Layer 5 of a small transformer language model trained on English Wikipedia (11 layers, counted from 0, width 64).
A neuron's activation on a vector x is SiLU(gate . x) times (in . x), where the dot is the dot product.
The model reads these tokens: "ger" " Du" "ver" "na" "y" "," " Pat" "rio" "te" " and" " publish" "er" " of" " La" " Min" "er" "ve" "." " Fort" "in" " graduated" " from" " McG" "ill" " College" " in" " medicine" " in" " " "1" "8" "4"

The vector x that enters this layer's MLP at each token. A number n stands for n times 0.051.
0 "ger": 14 -9 5 3 -1 -12 -10 22 -23 1 -1 30 -6 40 19 -5 1 -7 6 15 4 21 0 4 -5 -8 3 -4 -82 2 -5 12 2 -22 -7 -8 0 -3 8 0 -19 3 -5 0 -3 -7 0 5 1 3 -1 9 -9 -10 0 7 12 15 17 2 10 5 -9 -15
1 " Du": -4 -9 5 -25 23 11 -1 -9 -5 19 3 6 -6 8 19 0 -21 -17 -12 -27 -4 19 8 17 -9 6 2 23 -86 14 -2 6 -8 -16 4 -6 -1 -2 5 -16 -9 -25 -5 -8 3 7 -12 -14 13 24 -12 8 8 11 18 -19 9 18 8 26 4 -7 -18 7
2 "ver": 5 -1 16 -4 4 -5 -4 0 -23 9 -14 16 -1 34 -20 14 10 0 2 -14 16 28 -6 6 -18 -2 0 2 -84 4 -6 11 -2 -24 15 -4 1 -2 16 -14 -22 2 -11 0 -11 -10 -1 0 -12 -10 -15 3 -9 10 5 7 8 14 11 20 18 -16 -8 4
3 "na": 6 -4 7 -7 2 18 5 3 -32 -9 -5 14 -10 29 -10 -1 -3 -19 0 -3 -1 26 12 0 -17 -20 -6 8 -87 19 3 11 5 -1 9 5 -19 0 16 12 -24 -6 -1 3 3 1 8 -1 2 12 -15 20 -5 -12 -2 -9 7 20 5 17 11 11 -5 -1
4 "y": 14 -5 3 5 2 0 0 7 -27 -2 3 11 -4 27 0 -2 -3 0 3 19 11 23 -2 0 -1 -11 -1 -1 -91 3 -10 16 1 -29 -4 8 -11 -18 24 4 -20 3 -5 -4 9 -13 19 10 -4 -7 2 -1 -9 -4 -4 -7 13 22 -1 10 20 3 2 11
5 ",": 4 0 -4 4 3 4 2 2 -25 14 4 -8 -6 66 -3 1 -12 -1 16 -15 12 6 12 12 -19 -10 -17 -8 -37 -1 0 10 13 -1 12 -8 -8 -41 5 -11 -5 4 -10 -10 0 -11 -10 8 -4 -5 -16 2 -6 5 1 13 2 7 -13 13 -8 -2 -12 -5
6 " Pat": -6 -9 19 -7 3 16 9 -19 0 32 4 -2 -6 18 -6 -16 -14 8 -26 -14 28 14 4 25 11 7 -17 -3 -76 8 -22 -2 4 -4 0 -20 7 15 3 -10 -6 -17 -5 13 -1 19 -11 -13 -12 -16 1 -3 1 21 15 -8 21 8 35 0 -13 13 -29 -4
7 "rio": -14 -7 1 -5 2 15 2 -6 5 -17 4 -8 -9 25 -20 -12 -5 -5 -7 34 24 0 -3 13 7 -2 -17 -7 -81 -12 -4 -3 11 -7 13 -14 -2 1 34 -6 -18 1 -3 28 1 -17 10 -20 -22 10 -17 -6 15 0 12 -5 -2 7 6 35 10 10 3 -9
8 "te": -11 -11 2 2 -1 9 5 8 -6 -8 -2 16 -7 38 -15 2 -1 5 14 12 22 8 12 8 -5 -9 -14 -5 -87 -1 -5 11 -4 0 3 -1 -6 -25 35 -6 -17 15 -13 0 9 -4 -5 2 -7 9 5 4 5 -2 1 -2 11 5 1 26 -9 10 3 2
9 " and": -15 -12 -9 -2 8 -2 16 -1 -14 -11 -6 -1 -8 61 -15 -3 -8 -11 10 -20 17 -8 -8 18 -17 -11 -4 -6 -50 -12 -2 3 -9 -2 1 -2 -18 -1 17 -5 9 1 -9 -19 7 -7 5 6 -11 -12 -1 4 -12 11 -2 1 11 7 -12 20 -4 -9 -11 -4
10 " publish": 25 -40 16 -10 -3 -7 4 -2 -6 2 6 5 -8 42 -7 0 -9 8 -2 -1 31 1 -14 34 2 18 -12 30 -19 -1 9 4 -10 -8 32 -9 13 -2 11 -43 -9 -2 -34 2 2 -14 -14 -3 21 18 13 -42 -12 -37 -13 -7 -3 11 -7 -11 10 17 -3 -13
11 "er": 10 -13 3 -4 -10 -24 -7 25 -4 10 -16 21 -7 53 -7 -11 1 -11 7 9 5 5 5 15 -12 -19 -2 -19 -60 8 -5 -6 0 -12 6 0 -6 13 6 -17 -4 6 -21 5 8 -9 5 7 7 31 -15 -13 0 -17 -1 12 -1 2 4 -5 20 12 15 -11
12 " of": -12 -6 7 7 -2 -5 -2 3 -19 -3 13 6 -6 70 0 -6 -16 13 5 -10 -6 -11 2 14 1 8 -4 -5 -24 17 18 -3 0 -7 1 -12 12 16 4 -3 5 6 -9 8 6 18 12 -17 31 9 3 13 -6 -1 13 1 7 -4 -19 -5 4 4 0 -4
13 " La": -14 7 8 -26 6 14 -3 3 3 1 11 -2 -4 20 -19 15 -42 4 -22 -2 -9 1 7 -3 7 7 -3 -7 -79 28 10 0 9 4 13 1 -4 23 6 -12 -9 -17 8 16 0 -4 -15 -23 14 -6 12 4 22 12 31 -4 0 5 -9 11 14 10 0 -14
14 " Min": 0 1 14 -5 13 13 -9 -22 5 18 21 16 -5 8 -20 6 -9 -3 -8 -13 -12 25 6 4 -3 18 -3 0 -93 -4 -9 -8 3 -5 13 -7 -4 2 8 -14 -15 -10 1 0 -7 7 -11 -17 12 12 -6 -28 8 18 -7 -16 6 14 8 6 2 0 -36 -1
15 "er": 0 -6 5 -4 16 -9 -18 -4 13 19 0 8 -16 13 -27 1 8 -4 -3 3 17 30 -28 -12 -10 1 -8 -18 -88 -5 -10 7 -4 -29 -1 13 -23 -10 26 -7 3 -9 4 14 10 -9 2 -14 11 7 0 -8 7 10 6 1 8 14 10 23 11 -15 -11 -1
16 "ve": -9 -25 5 10 10 0 -10 4 -9 -1 14 10 -1 23 -22 -1 7 0 -4 14 21 21 0 -1 -11 -3 0 -3 -94 -13 0 4 -3 5 -8 -6 2 -18 35 2 -10 -20 -9 0 3 -1 0 -7 -15 4 -7 17 -9 0 10 6 4 16 11 32 6 5 -15 0
17 ".": 7 -16 19 5 27 -4 10 3 -12 -6 -6 -9 5 60 -2 -26 -7 7 21 -18 7 17 18 -25 -6 -20 -1 -3 -9 29 3 -3 9 -10 9 1 11 -13 3 -26 -4 14 -20 13 12 -33 29 0 -2 -15 -8 5 -2 6 2 -1 4 3 9 4 -1 0 -6 8
18 " Fort": 20 -1 -17 11 -20 16 -8 20 6 25 -9 -2 4 33 -6 3 -31 -20 -12 -1 43 0 -5 -17 5 2 -22 15 -52 1 -3 -9 -7 2 15 5 -8 23 -12 -21 4 12 -2 8 33 -3 -12 -16 14 -3 25 8 -1 13 26 -11 -22 3 27 -8 10 -13 -4 -7
19 "in": -8 8 4 14 -7 12 9 23 -4 7 6 -8 8 33 -12 -8 4 3 -4 45 -24 13 -6 21 7 1 -14 10 -76 -1 -9 -8 -10 -2 10 2 2 10 5 -26 -8 13 5 5 5 8 -5 -5 -8 -10 -36 6 2 32 -1 1 1 8 34 0 10 -12 8 -5
20 " graduated": 1 -13 24 -10 11 -5 -8 -1 -4 21 -27 -13 4 53 4 -5 -7 -52 20 -10 22 -24 -11 4 22 -19 3 -18 -25 1 4 8 3 -14 5 11 5 -3 -8 -6 -3 -8 -8 27 -3 10 -12 0 36 -1 2 -9 -1 -47 -23 2 6 -1 0 1 9 5 5 7
21 " from": -19 2 14 -3 11 -4 0 4 -22 15 -7 -15 -7 63 4 -6 -7 -12 7 -2 22 -20 15 32 9 9 -11 -4 1 17 6 -4 0 -5 -15 -9 -9 8 15 4 3 -20 9 31 3 32 -10 -13 16 -13 1 4 -4 -23 14 15 5 12 -3 9 1 14 -7 -1
22 " McG": 11 -24 12 -1 -3 12 -26 1 -29 29 -2 -1 6 7 -21 -24 -9 -1 -28 -1 47 27 -3 -21 -1 14 -15 6 -59 -5 -2 -7 -4 12 -3 6 -12 25 -8 -19 7 -17 -4 4 -16 7 -46 -6 34 -10 20 -5 -8 -27 -9 3 10 10 4 -1 -2 -3 -28 18
23 "ill": 9 -18 9 -6 -25 -4 -6 -10 -1 20 -8 5 7 23 -3 -8 6 0 -10 31 27 25 5 18 -2 14 -26 8 -88 2 -9 -7 -11 13 9 -6 1 16 14 -14 -3 -8 20 -2 -11 0 6 -11 22 -4 -20 -3 -23 -11 -1 -6 4 13 15 -4 5 -8 -3 3
24 " College": 15 -18 11 -6 4 -11 1 12 2 21 0 24 -9 50 7 -15 -5 -28 33 5 23 -12 8 -3 1 -2 1 -4 -62 7 -18 -3 -5 -2 -10 -3 -22 1 18 -15 -8 -8 5 18 -19 -3 -3 -5 20 -5 -19 -2 0 -28 8 11 1 4 2 4 9 5 0 1
25 " in": -23 -13 8 -10 17 -5 6 -3 -12 12 -10 -2 -9 58 2 -3 -13 -14 24 -15 -5 -8 19 33 -5 18 -28 1 -23 7 4 1 6 1 -6 -12 9 -21 15 1 -1 -9 17 15 -11 16 -7 -18 23 -13 -15 11 9 -4 15 6 10 24 -17 24 -12 1 -16 15
26 " medicine": 6 -24 23 0 12 1 -8 6 5 22 -4 5 -12 54 -6 -7 -1 -8 31 6 4 -11 -4 4 5 -12 -25 -11 -42 3 -10 10 -19 1 0 -9 -12 7 20 -14 -18 -6 -2 22 -1 9 -9 7 5 10 -19 -3 10 -37 4 11 1 0 -18 14 30 5 -4 10
27 " in": -18 -15 9 -6 16 -5 5 -2 -14 14 -5 -10 -8 61 3 1 -14 -5 20 -11 -12 -16 17 34 -3 19 -35 -2 -12 6 2 3 3 3 -9 -10 8 -15 15 5 -4 -4 18 12 -5 18 -13 -16 24 -13 -17 8 3 -6 17 3 9 20 -18 21 -6 3 -15 14
28 " ": -3 -6 2 7 4 -7 -4 -5 1 17 0 -6 9 24 -16 -1 -50 21 23 -22 3 -1 7 -10 -17 1 -29 10 19 8 -19 15 -12 8 -4 16 3 6 15 -16 -17 3 11 1 7 -7 -27 -14 13 -2 -26 -20 2 13 9 -1 46 7 -21 15 33 7 -14 3
29 "1": 15 -2 6 9 0 -7 4 -13 30 14 6 -3 -2 34 5 13 -10 -10 20 -43 0 -1 2 -15 -6 5 -30 2 41 -14 8 22 -4 24 0 16 5 28 26 8 -21 -15 19 4 11 1 -3 -10 -13 -3 -13 1 41 12 -11 25 18 4 -5 16 19 1 -35 -16
30 "8": 26 -20 3 17 -8 -1 27 -1 15 27 10 -6 -14 32 -19 9 -1 -7 24 -24 -6 -1 -1 -11 2 -15 -37 -3 34 4 -27 7 -9 13 -5 29 12 35 23 16 -11 -39 3 7 10 18 -10 -1 -7 11 -25 -16 26 13 -1 12 5 9 14 4 15 -2 -24 -3
31 "4": 40 -17 -1 24 2 16 32 -10 11 23 4 -2 2 37 -2 -10 -9 0 0 -8 -14 7 -13 -9 5 2 -30 9 4 -15 -31 2 -6 -14 -17 11 6 20 27 -18 -23 -18 9 16 6 11 -25 13 23 14 -6 -32 -1 -16 15 7 -4 4 14 19 -14 -14 -10 -6

Each question shows the input weights of one neuron of the MLP. A number n stands for n times 0.01.

n71 gate: -75 -10 8 -21 -15 25 -55 -38 -1 11 -20 10 1 -31 -46 18 -8 1 -15 4 6 15 -5 18 -32 20 13 7 3 2 47 16 -53 32 4 47 24 2 -52 -36 4 -4 -37 -18 6 -15 71 -19 23 -32 -7 53 6 11 -28 11 2 35 25 7 -7 -7 -4 15
n71 in: 10 -15 14 -16 -35 -18 -34 22 -49 -12 2 -88 8 5 14 10 -11 -5 12 0 8 -13 4 7 -5 0 -12 -30 -3 -51 16 7 9 24 23 -6 1 -15 6 0 39 -12 18 -32 11 27 -37 -24 7 23 -5 -12 -1 46 -33 -17 -17 -2 -22 41 9 56 -11 -14
On which two tokens does it fire most, strongest first? 22 " McG", 16 "ve"

n117 gate: 26 1 11 1 45 -1 6 -35 -19 15 -5 31 -17 -21 4 8 15 -2 21 -6 -5 -38 -4 -15 -30 16 -10 -35 15 14 5 -20 -17 30 0 -25 -20 -49 26 22 -27 -43 3 -9 -54 -18 42 44 -5 -21 5 16 -24 35 -14 -3 7 4 -25 27 15 -30 25 -19
n117 in: 11 -18 6 -5 9 -2 12 -4 -17 -9 -13 8 -6 3 4 -21 -7 16 57 5 33 -6 1 -19 13 7 -17 22 13 -8 -8 0 -15 26 2 -28 -12 9 18 -12 13 2 25 1 -11 -23 -8 22 -9 -7 0 -14 8 -13 -31 -4 29 16 0 19 17 -5 41 -15
Which token does this neuron like most? 24 " College"

n51 gate: 8 -9 12 41 27 -15 11 15 22 -3 -27 18 12 -14 9 -6 33 -9 -52 11 8 -2 -1 -24 5 -2 6 1 3 9 -28 24 26 -20 10 12 2 22 -5 -8 -15 -33 4 -9 -2 5 -13 -13 58 13 -48 -19 -1 5 24 1 -21 31 11 24 -20 -12 31 0
n51 in: 41 6 -7 24 -51 -1 4 -31 6 -16 -13 10 -13 -6 17 11 7 -12 6 -32 11 -7 5 2 16 -38 -6 -10 11 -24 44 -31 14 -18 29 16 10 -8 -2 -2 -24 32 -3 -20 26 10 -4 -33 0 31 7 -23 3 14 1 2 23 -25 -7 2 -11 2 -11 4
Which token does this neuron like most? 31 "4"

n55 gate: -31 26 0 -11 -13 -23 -45 -9 -19 18 12 -30 -2 -4 12 10 7 13 19 -23 -21 -28 -22 -1 11 -5 -8 -18 41 -16 20 7 -23 30 20 -16 -36 -20 -37 4 -1 18 -29 -38 10 8 -6 8 -46 -19 -24 3 -31 32 -6 7 0 -17 -20 13 -14 -40 12 -26
n55 in: -37 11 -1 -5 -16 -14 -27 13 -5 -1 17 2 -3 22 20 25 -1 -24 14 -5 -19 -32 -24 8 -8 6 -2 -15 -9 8 5 30 -14 -2 14 -4 -24 -10 20 -37 0 -2 -25 -26 24 1 -5 -21 20 7 -5 -6 -10 -21 25 5 -9 14 -15 8 -25 -18 23 -50
Its three highest activations, in order, are on tokens 5 ",", 9 " and", 30 "8"

n185 gate: -10 17 47 -31 8 -6 -5 18 -3 22 35 6 -4 -35 4 6 3 -14 -8 -13 7 3 -29 -29 -14 7 5 -14 20 24 -8 16 6 24 -40 6 6 -23 -29 -27 39 6 5 6 20 34 -12 -5 24 39 -63 -39 5 49 6 -39 7 30 -39 -11 23 -12 4 22
n185 in: -15 -6 -9 11 8 3 11 18 -25 1 -16 6 25 3 -25 -15 18 -13 -8 -8 8 7 -64 -16 -17 42 -8 -9 6 -31 -21 20 9 16 -12 -10 -27 4 24 -31 13 -20 -6 31 30 3 17 7 35 3 6 18 -30 11 18 4 2 -10 11 -15 -11 18 10 3
Which token does this neuron like most? 15 "er"

n190 gate: 35 33 -22 -11 -9 -28 -10 -4 -38 -38 -15 23 4 -8 31 26 60 12 5 -6 -13 12 -10 15 -16 -3 -6 -9 -5 17 35 20 6 16 17 -19 10 10 0 22 10 -7 -22 -23 5 42 -14 -35 -8 -12 -5 -16 25 -12 58 16 -8 21 -15 -44 20 7 -13 -32
n190 in: 13 -4 8 1 -18 -3 9 -6 -10 40 -37 -4 40 4 8 -32 -4 -10 -10 -7 -25 12 -28 -1 -4 -28 13 20 5 2 -9 -12 2 17 -20 26 -26 -2 -30 -18 -23 -4 -7 0 0 -11 6 0 34 -2 6 32 1 3 -15 -8 -3 23 -10 -29 13 30 -8 1
On which token does it fire most, and how strongly? 7 "rio", at about 0.69

n12 gate: 25 -4 -16 5 33 -25 -42 22 0 16 4 -21 -19 -9 -13 7 21 -12 -17 -8 -2 -29 20 -9 -37 -10 -30 -18 26 24 -21 5 -42 4 -36 20 15 -3 -6 7 14 26 -15 -27 15 20 6 30 36 15 24 3 -54 -18 10 19 -37 -16 22 -37 2 12 5 33
n12 in: 1 -10 12 18 -27 7 22 -3 -20 -11 -2 14 -7 0 17 -3 10 0 28 11 25 3 -53 -3 -33 25 22 28 -12 -16 -14 -7 42 11 35 -5 -28 -4 7 -3 -31 0 21 24 -9 -20 12 -37 16 -6 -2 18 33 24 -16 0 -13 20 -20 6 -12 12 13 -21
On which token does it fire most, and how strongly? 18 " Fort", at about 0.31

n50 gate: -32 32 25 42 -1 -51 -4 6 -25 -52 -52 18 -10 -7 0 -17 24 9 18 -1 -1 -20 7 2 -70 25 10 -8 20 35 14 43 -6 -8 -28 26 8 -13 -14 -9 -49 -1 -11 -15 -33 14 30 -30 7 20 51 9 -3 2 39 -58 2 12 -13 20 13 -1 21 -2
n50 in: 3 15 18 36 20 -4 35 -39 -5 -27 -27 -40 28 0 -18 7 -22 19 -30 -33 -41 22 46 7 -30 5 -24 -6 -5 25 46 -22 12 -8 -1 4 -12 -39 22 1 5 15 -46 -7 5 9 -2 -8 22 27 -30 0 -2 38 8 -3 14 -13 -12 35 0 4 -11 -25
Which token does this neuron like most? 12 " of"

n159 gate: -24 6 -35 -58 36 15 -20 -48 12 -6 -22 6 22 -15 8 22 -8 -7 26 -24 -33 17 -27 -51 -1 -12 -2 18 33 21 20 0 -33 35 7 -1 16 -11 8 -31 30 -25 5 -47 15 -12 -3 10 -19 11 4 46 13 26 2 -41 -2 -20 10 20 -19 -26 -12 -54
n159 in: -17 -29 -24 -7 -3 13 32 25 -12 4 -14 -9 8 -9 15 -2 -30 -16 -9 -16 -54 16 -2 -28 39 -47 -5 45 13 -1 -6 22 0 0 7 19 -18 -20 10 -5 6 9 35 21 -13 -20 26 -9 -36 16 -47 22 41 9 -5 18 17 2 44 3 0 -8 2 29
Which token does this neuron like most? 29 "1"

n19 gate: 0 27 -53 -24 20 -8 -85 20 3 16 -33 23 -6 -20 -8 22 -8 -35 29 19 -5 -24 6 -9 27 10 -20 -21 1 23 10 35 -25 7 -11 -25 23 -32 -2 14 -36 -22 -17 -28 -30 -6 12 17 7 -63 -26 22 12 -8 -16 -29 9 17 -32 19 -14 4 8 1
n19 in: -9 3 21 -9 21 3 18 -32 -4 33 23 -42 -3 27 26 -13 6 -22 -5 3 4 1 -38 -16 -46 6 -15 0 -7 -17 -16 2 12 8 41 31 -20 -33 8 -67 28 15 8 11 13 8 12 22 -5 3 -8 -17 -27 -3 8 -25 -6 2 -43 14 -22 -38 -22 5
On which token does it fire most, and how strongly? 25 " in", at about 2.8

n113 gate: 17 66 22 6 23 -8 18 -54 -21 -3 -4 -29 9 -21 34 24 16 -8 -32 -16 -39 5 -71 13 38 18 13 7 4 37 -45 42 6 23 -4 -16 15 -11 -6 30 17 -4 -21 -3 -1 22 13 6 -24 -40 2 21 -35 30 -11 18 -41 -33 48 -11 -24 3 -31 -8
n113 in: 22 4 7 2 -16 -11 15 -4 -31 2 -16 -28 -1 0 18 6 13 -9 6 1 -18 -4 -23 6 28 13 -19 -32 -1 27 5 35 6 22 21 7 27 7 16 -2 16 35 -17 -2 -11 2 -32 -3 -6 -33 -43 -4 -7 -18 22 8 12 -27 7 -10 37 58 -13 -42
Which token does this neuron like most? 6 " Pat"

n119 gate: 25 4 9 8 3 13 10 15 -7 -2 -11 -6 -15 1 16 -18 19 -1 15 -27 -10 6 -1 -42 19 11 -31 -21 22 26 17 8 -15 -30 -15 11 26 15 7 -11 -24 -45 27 2 -52 -7 24 28 -2 17 -5 3 -22 11 21 -3 -11 -6 2 19 -11 26 -3 -48
n119 in: 1 -20 -8 21 -20 -3 38 -18 -20 -23 -14 -4 -2 -19 -4 -14 -1 -14 -18 -18 -23 -20 1 -27 7 -35 -25 -1 -1 1 -6 -27 -7 9 8 -39 19 -16 -26 -27 -25 13 5 42 12 4 1 21 -17 5 42 12 27 9 -14 4 13 21 28 -14 -29 -9 -18 7
On which token does it fire most, and how strongly? 31 "4", at about 2.9

n67 gate: -17 -15 11 11 61 -8 2 -2 22 -27 -43 19 8 -31 -60 2 15 71 -20 -4 26 28 30 -21 -5 25 -12 -21 -5 31 3 -24 -1 52 20 4 25 -22 -4 17 -34 -13 -26 25 -38 24 4 -17 -19 12 20 -7 13 10 65 -10 -8 -17 -31 2 17 27 20 8
n67 in: 12 -5 -28 -13 -7 9 7 5 -5 -30 61 -16 -27 -8 -21 -17 21 -13 6 28 7 -17 -5 -64 -1 15 -12 -66 -25 0 -53 6 -13 -2 -27 5 35 3 7 -6 -30 36 43 -22 2 -21 -12 -39 -16 -1 -14 9 1 -21 -48 -2 -4 -2 -10 20 34 -2 27 19
Its three highest activations, in order, are on tokens 7 "rio", 16 "ve", 8 "te"

n84 gate: -22 4 28 -6 -20 16 -15 4 -16 -13 13 17 -28 -36 -32 14 27 3 14 20 -11 33 -48 39 -28 -29 27 19 -24 5 31 17 -9 -32 -1 3 33 5 27 24 26 19 -8 -17 -9 42 8 -8 9 -16 -24 50 -23 -5 25 -2 -26 10 7 1 -34 -10 -23 -10
n84 in: 15 18 31 8 6 -6 16 26 -11 -37 7 -10 -26 -13 20 -5 16 -11 -3 -14 -15 7 -1 -28 35 17 -19 -30 6 9 7 20 -1 16 17 -8 -11 26 -24 -20 -14 -4 8 -9 32 -3 -41 49 3 13 18 40 26 -24 -19 -26 -3 12 -16 14 3 1 -55 21
Which token does this neuron like most? 3 "na"

n108 gate: -12 12 1 21 20 -64 16 3 18 11 -7 -16 -23 8 -12 -14 53 -6 12 -21 10 -7 -8 0 -53 37 7 1 19 61 7 19 11 -8 -31 -3 6 8 -24 16 -24 -21 -50 29 3 54 7 3 20 25 -8 27 -40 -11 5 0 -43 -21 -14 -51 -8 16 8 -14
n108 in: 14 -13 -42 -1 -49 16 4 0 6 -22 -6 4 23 1 8 8 -13 -16 -32 4 23 3 26 29 10 -39 6 -38 3 -16 38 -10 5 -6 -34 4 -14 6 -15 10 3 13 9 -15 -19 -6 -3 16 -16 14 -3 -24 -20 36 7 3 -7 41 -7 13 14 -13 2 -7
Which token does this neuron like most? 11 "er"

n91 gate: -42 -1 -17 -8 29 -19 -38 -15 18 -32 -12 -27 43 -39 -5 11 -1 -18 26 5 15 5 -51 -13 -54 -15 -25 22 -5 -2 10 46 -28 10 -41 3 -2 -54 18 -20 -7 8 7 9 -24 -6 39 -8 12 -11 -81 58 7 -7 4 -75 4 12 -7 8 -4 6 20 -14
n91 in: 27 4 10 -11 -19 -22 18 3 -35 -29 26 18 -50 -13 -12 -31 -2 -8 -1 15 12 -2 3 -1 9 -23 -1 2 -34 -31 57 -36 -9 1 7 -23 -32 -1 2 64 13 -31 -35 -51 3 28 -4 -6 0 -4 10 -4 18 5 -19 15 -3 -9 -2 -26 -2 -27 -14 9
On which two tokens does it fire most, strongest first? 16 "ve", 3 "na"

n10 gate: -19 4 -7 -27 -29 17 -2 19 -28 -21 13 18 -10 -6 0 8 -5 -23 -11 5 -23 34 -14 1 6 -1 20 21 0 9 29 -10 -43 46 11 -2 -38 35 -41 50 -10 -12 -36 -20 14 8 -7 18 12 14 -22 30 31 21 9 -21 -13 -7 -16 -27 22 -15 43 12
n10 in: -16 -33 12 -12 -1 -5 -2 35 5 -10 -10 31 15 -23 -6 -51 -1 -10 -23 1 23 14 34 -3 -5 -31 2 -14 2 34 -1 -9 -1 20 -42 -34 24 -18 11 -23 12 -9 2 28 -7 -5 10 13 37 41 -13 8 -6 8 21 19 -6 34 -9 11 -27 -8 27 24
On which two tokens does it fire most, strongest first? 3 "na", 29 "1"

n164 gate: -5 32 -16 3 -1 -4 -8 -24 -11 -47 31 29 12 -23 -7 5 -29 41 -45 -28 -47 0 3 -10 -2 44 15 -13 22 12 -6 14 4 -13 10 20 29 20 -32 -4 10 14 -15 -12 -23 -4 4 10 10 -18 18 6 6 5 11 4 23 -57 -19 -37 -17 -27 5 -4
n164 in: -10 6 21 5 -44 31 -1 4 -31 -1 19 9 -4 11 9 12 -10 -8 36 -7 -7 -1 0 62 14 -1 59 11 -10 -44 -3 -4 7 24 24 0 0 13 24 17 5 -15 18 -6 9 5 -17 29 9 -21 12 1 11 12 7 -24 3 28 -15 -9 16 -32 -8 2
Which token does this neuron like most? 17 "."

n3 gate: -1 -10 10 -28 47 -33 -15 7 -32 16 24 6 14 -2 -2 10 22 -42 32 -18 24 18 1 5 -10 -6 25 28 31 14 -11 -24 -11 -23 -47 12 -23 -25 -45 -20 -40 31 -22 7 -9 31 23 21 31 14 -50 45 -27 -23 17 33 -47 12 -22 -34 -28 15 49 20
n3 in: -18 -27 39 15 -12 15 -36 11 -26 -3 1 11 21 -3 -24 18 -4 -1 -26 -2 24 36 50 -16 4 -26 47 -5 -3 18 42 -19 -38 -14 19 13 18 -2 -6 -20 -6 5 -16 7 23 8 0 34 13 11 14 -2 -27 -24 -25 14 -14 -11 5 2 -9 10 33 2
Its three highest activations, in order, are on tokens 20 " graduated", 17 ".", 11 "er"

n78 gate: -46 25 18 10 12 -22 -38 -11 8 -2 1 -25 -12 -39 3 40 33 -35 -7 -11 -37 16 -28 -2 -43 60 -4 10 30 -7 -6 12 -6 53 -44 -28 -8 19 -69 43 16 -7 20 -46 24 36 33 25 6 -14 -18 27 -23 14 -5 -32 -18 14 -2 13 16 13 23 47
n78 in: 7 -3 25 27 -30 -37 13 6 10 -14 -45 15 3 8 30 -5 11 -3 15 -9 -19 -51 34 18 16 10 23 -18 21 -10 -10 -3 14 -40 19 15 0 -30 -16 -37 -20 -6 16 -14 1 -11 29 -25 -6 -12 24 -34 34 36 24 12 12 -1 24 -5 26 -26 13 -23
Which token does this neuron like most? 22 " McG"

n97 gate: 24 -22 18 -12 19 -21 15 12 35 1 5 -13 4 -1 -14 13 43 -9 -17 17 -19 -4 19 -45 0 -6 -5 -13 15 -10 -5 -13 9 14 35 -7 33 -20 6 -14 -27 20 -30 -8 -13 30 -8 -4 -6 -2 -35 14 -3 -20 -44 34 -18 25 2 -21 43 11 51 0
n97 in: -19 -12 -1 13 37 31 -2 -15 -12 12 19 31 -21 19 -6 -2 26 7 27 -1 -5 -5 14 22 -4 -13 5 29 29 3 0 30 -1 -10 -38 -5 -21 9 -18 -13 5 -4 8 -10 15 16 41 18 -2 22 24 3 -1 19 5 -3 3 -23 -39 28 -20 -13 5 40
Which token does this neuron like most? 26 " medicine"

n26 gate: 16 44 0 -19 -15 10 -35 -10 -14 13 41 -6 -16 -52 46 20 -15 -24 38 12 -42 9 -44 14 28 26 -5 -29 1 18 -37 -10 -58 15 17 -6 15 -25 1 -24 1 -28 -31 -20 25 1 39 13 -45 -17 -55 30 -16 41 -2 -5 12 -1 -32 -19 10 -10 -11 -40
n26 in: -9 -48 13 -5 -29 12 10 -24 -13 12 -3 18 22 7 -25 7 24 31 27 -15 7 -10 -16 -25 -12 7 20 -14 -12 -48 -17 -10 5 4 12 -14 -8 -1 1 -20 5 67 22 66 -15 17 -15 18 2 23 -5 -29 -9 -37 21 -19 4 -24 27 32 33 23 -4 -31
On which two tokens does it fire most, strongest first? 19 "in", 14 " Min"

n141 gate: 6 -8 5 2 14 -11 6 -25 44 12 20 15 15 3 -17 -23 14 30 47 -9 53 -4 -20 -1 -22 21 -6 10 57 -6 -10 14 0 -31 -24 -9 -15 -32 -52 4 6 20 0 -17 5 -10 6 -39 37 -22 -8 31 -9 4 3 -15 15 -2 -31 10 -4 -25 9 -14
n141 in: -8 -13 2 -39 19 -9 3 19 15 -2 -50 2 7 -8 7 12 -11 -37 32 -25 9 -31 -5 7 30 -25 -10 20 43 7 -11 -3 11 -6 -10 -14 32 -34 -1 -20 31 3 15 -14 14 -1 -3 6 3 47 3 -17 1 -27 20 21 8 -11 -17 6 -10 -27 -6 5
Which token does this neuron like most? 28 " "

n0 gate: -41 9 10 12 32 -19 7 -36 -15 -20 30 -1 6 -35 40 4 -5 -13 -10 -16 -46 -10 -14 -9 -45 26 12 -22 -3 43 -5 20 -9 -7 -56 40 -25 -25 4 26 4 -16 27 -42 19 12 -24 -18 31 3 -16 4 9 -7 35 3 -3 -24 5 11 -92 44 8 -29
n0 in: -14 -38 -4 0 7 -24 -18 12 -2 38 4 5 -1 -6 9 9 -4 19 15 7 -9 19 30 15 -38 24 15 0 -12 1 -19 -20 -13 -38 47 -14 19 -11 0 27 24 10 26 32 3 -7 -10 13 -21 -20 17 -3 -5 -18 5 -39 20 -28 3 12 10 -3 -21 28
Which token does this neuron like most? 1 " Du"

n66 gate: -1 -9 24 9 -23 -1 -64 -59 -6 14 11 4 14 -35 8 31 0 67 -4 18 38 11 -6 6 -40 31 20 -1 -8 -2 8 -5 -40 -14 3 -12 -7 -48 -2 22 51 -10 -6 -1 -35 14 6 -7 -11 -50 -30 24 -28 34 -18 -30 -3 -5 -8 -32 -5 15 -4 10
n66 in: -17 -9 -24 -14 30 19 24 17 14 -16 3 -18 -6 21 -34 -31 -5 -37 -27 -13 -6 7 6 -2 -41 20 -8 -34 7 49 17 19 -20 -11 -3 -2 -50 40 -25 28 12 19 -27 -22 14 -15 -18 -14 20 -10 -18 -4 5 3 17 -5 -10 20 -14 -3 -37 -8 1 -3
Which token does this neuron like most? 22 " McG"

n188 gate: -19 21 9 -5 -6 -30 -27 -56 -11 -2 -3 -1 -9 -29 -31 -1 45 -27 24 4 -1 -36 -66 -34 21 27 9 -57 -2 -33 3 9 9 -6 6 2 -12 -40 -52 27 22 -2 12 -1 8 55 -20 4 30 -20 -37 8 -11 -10 11 -12 2 -25 12 -10 40 24 0 8
n188 in: -18 5 9 16 8 20 -12 4 -32 -1 1 1 -2 -2 19 0 30 -43 23 -9 18 -38 -29 16 5 -9 29 -22 19 -29 37 -12 11 -14 -2 -29 13 9 -28 13 15 -19 -1 -1 -5 1 -4 1 52 31 19 4 25 -28 12 -14 -2 -12 -13 12 35 -8 -15 30
Which token does this neuron like most? 20 " graduated"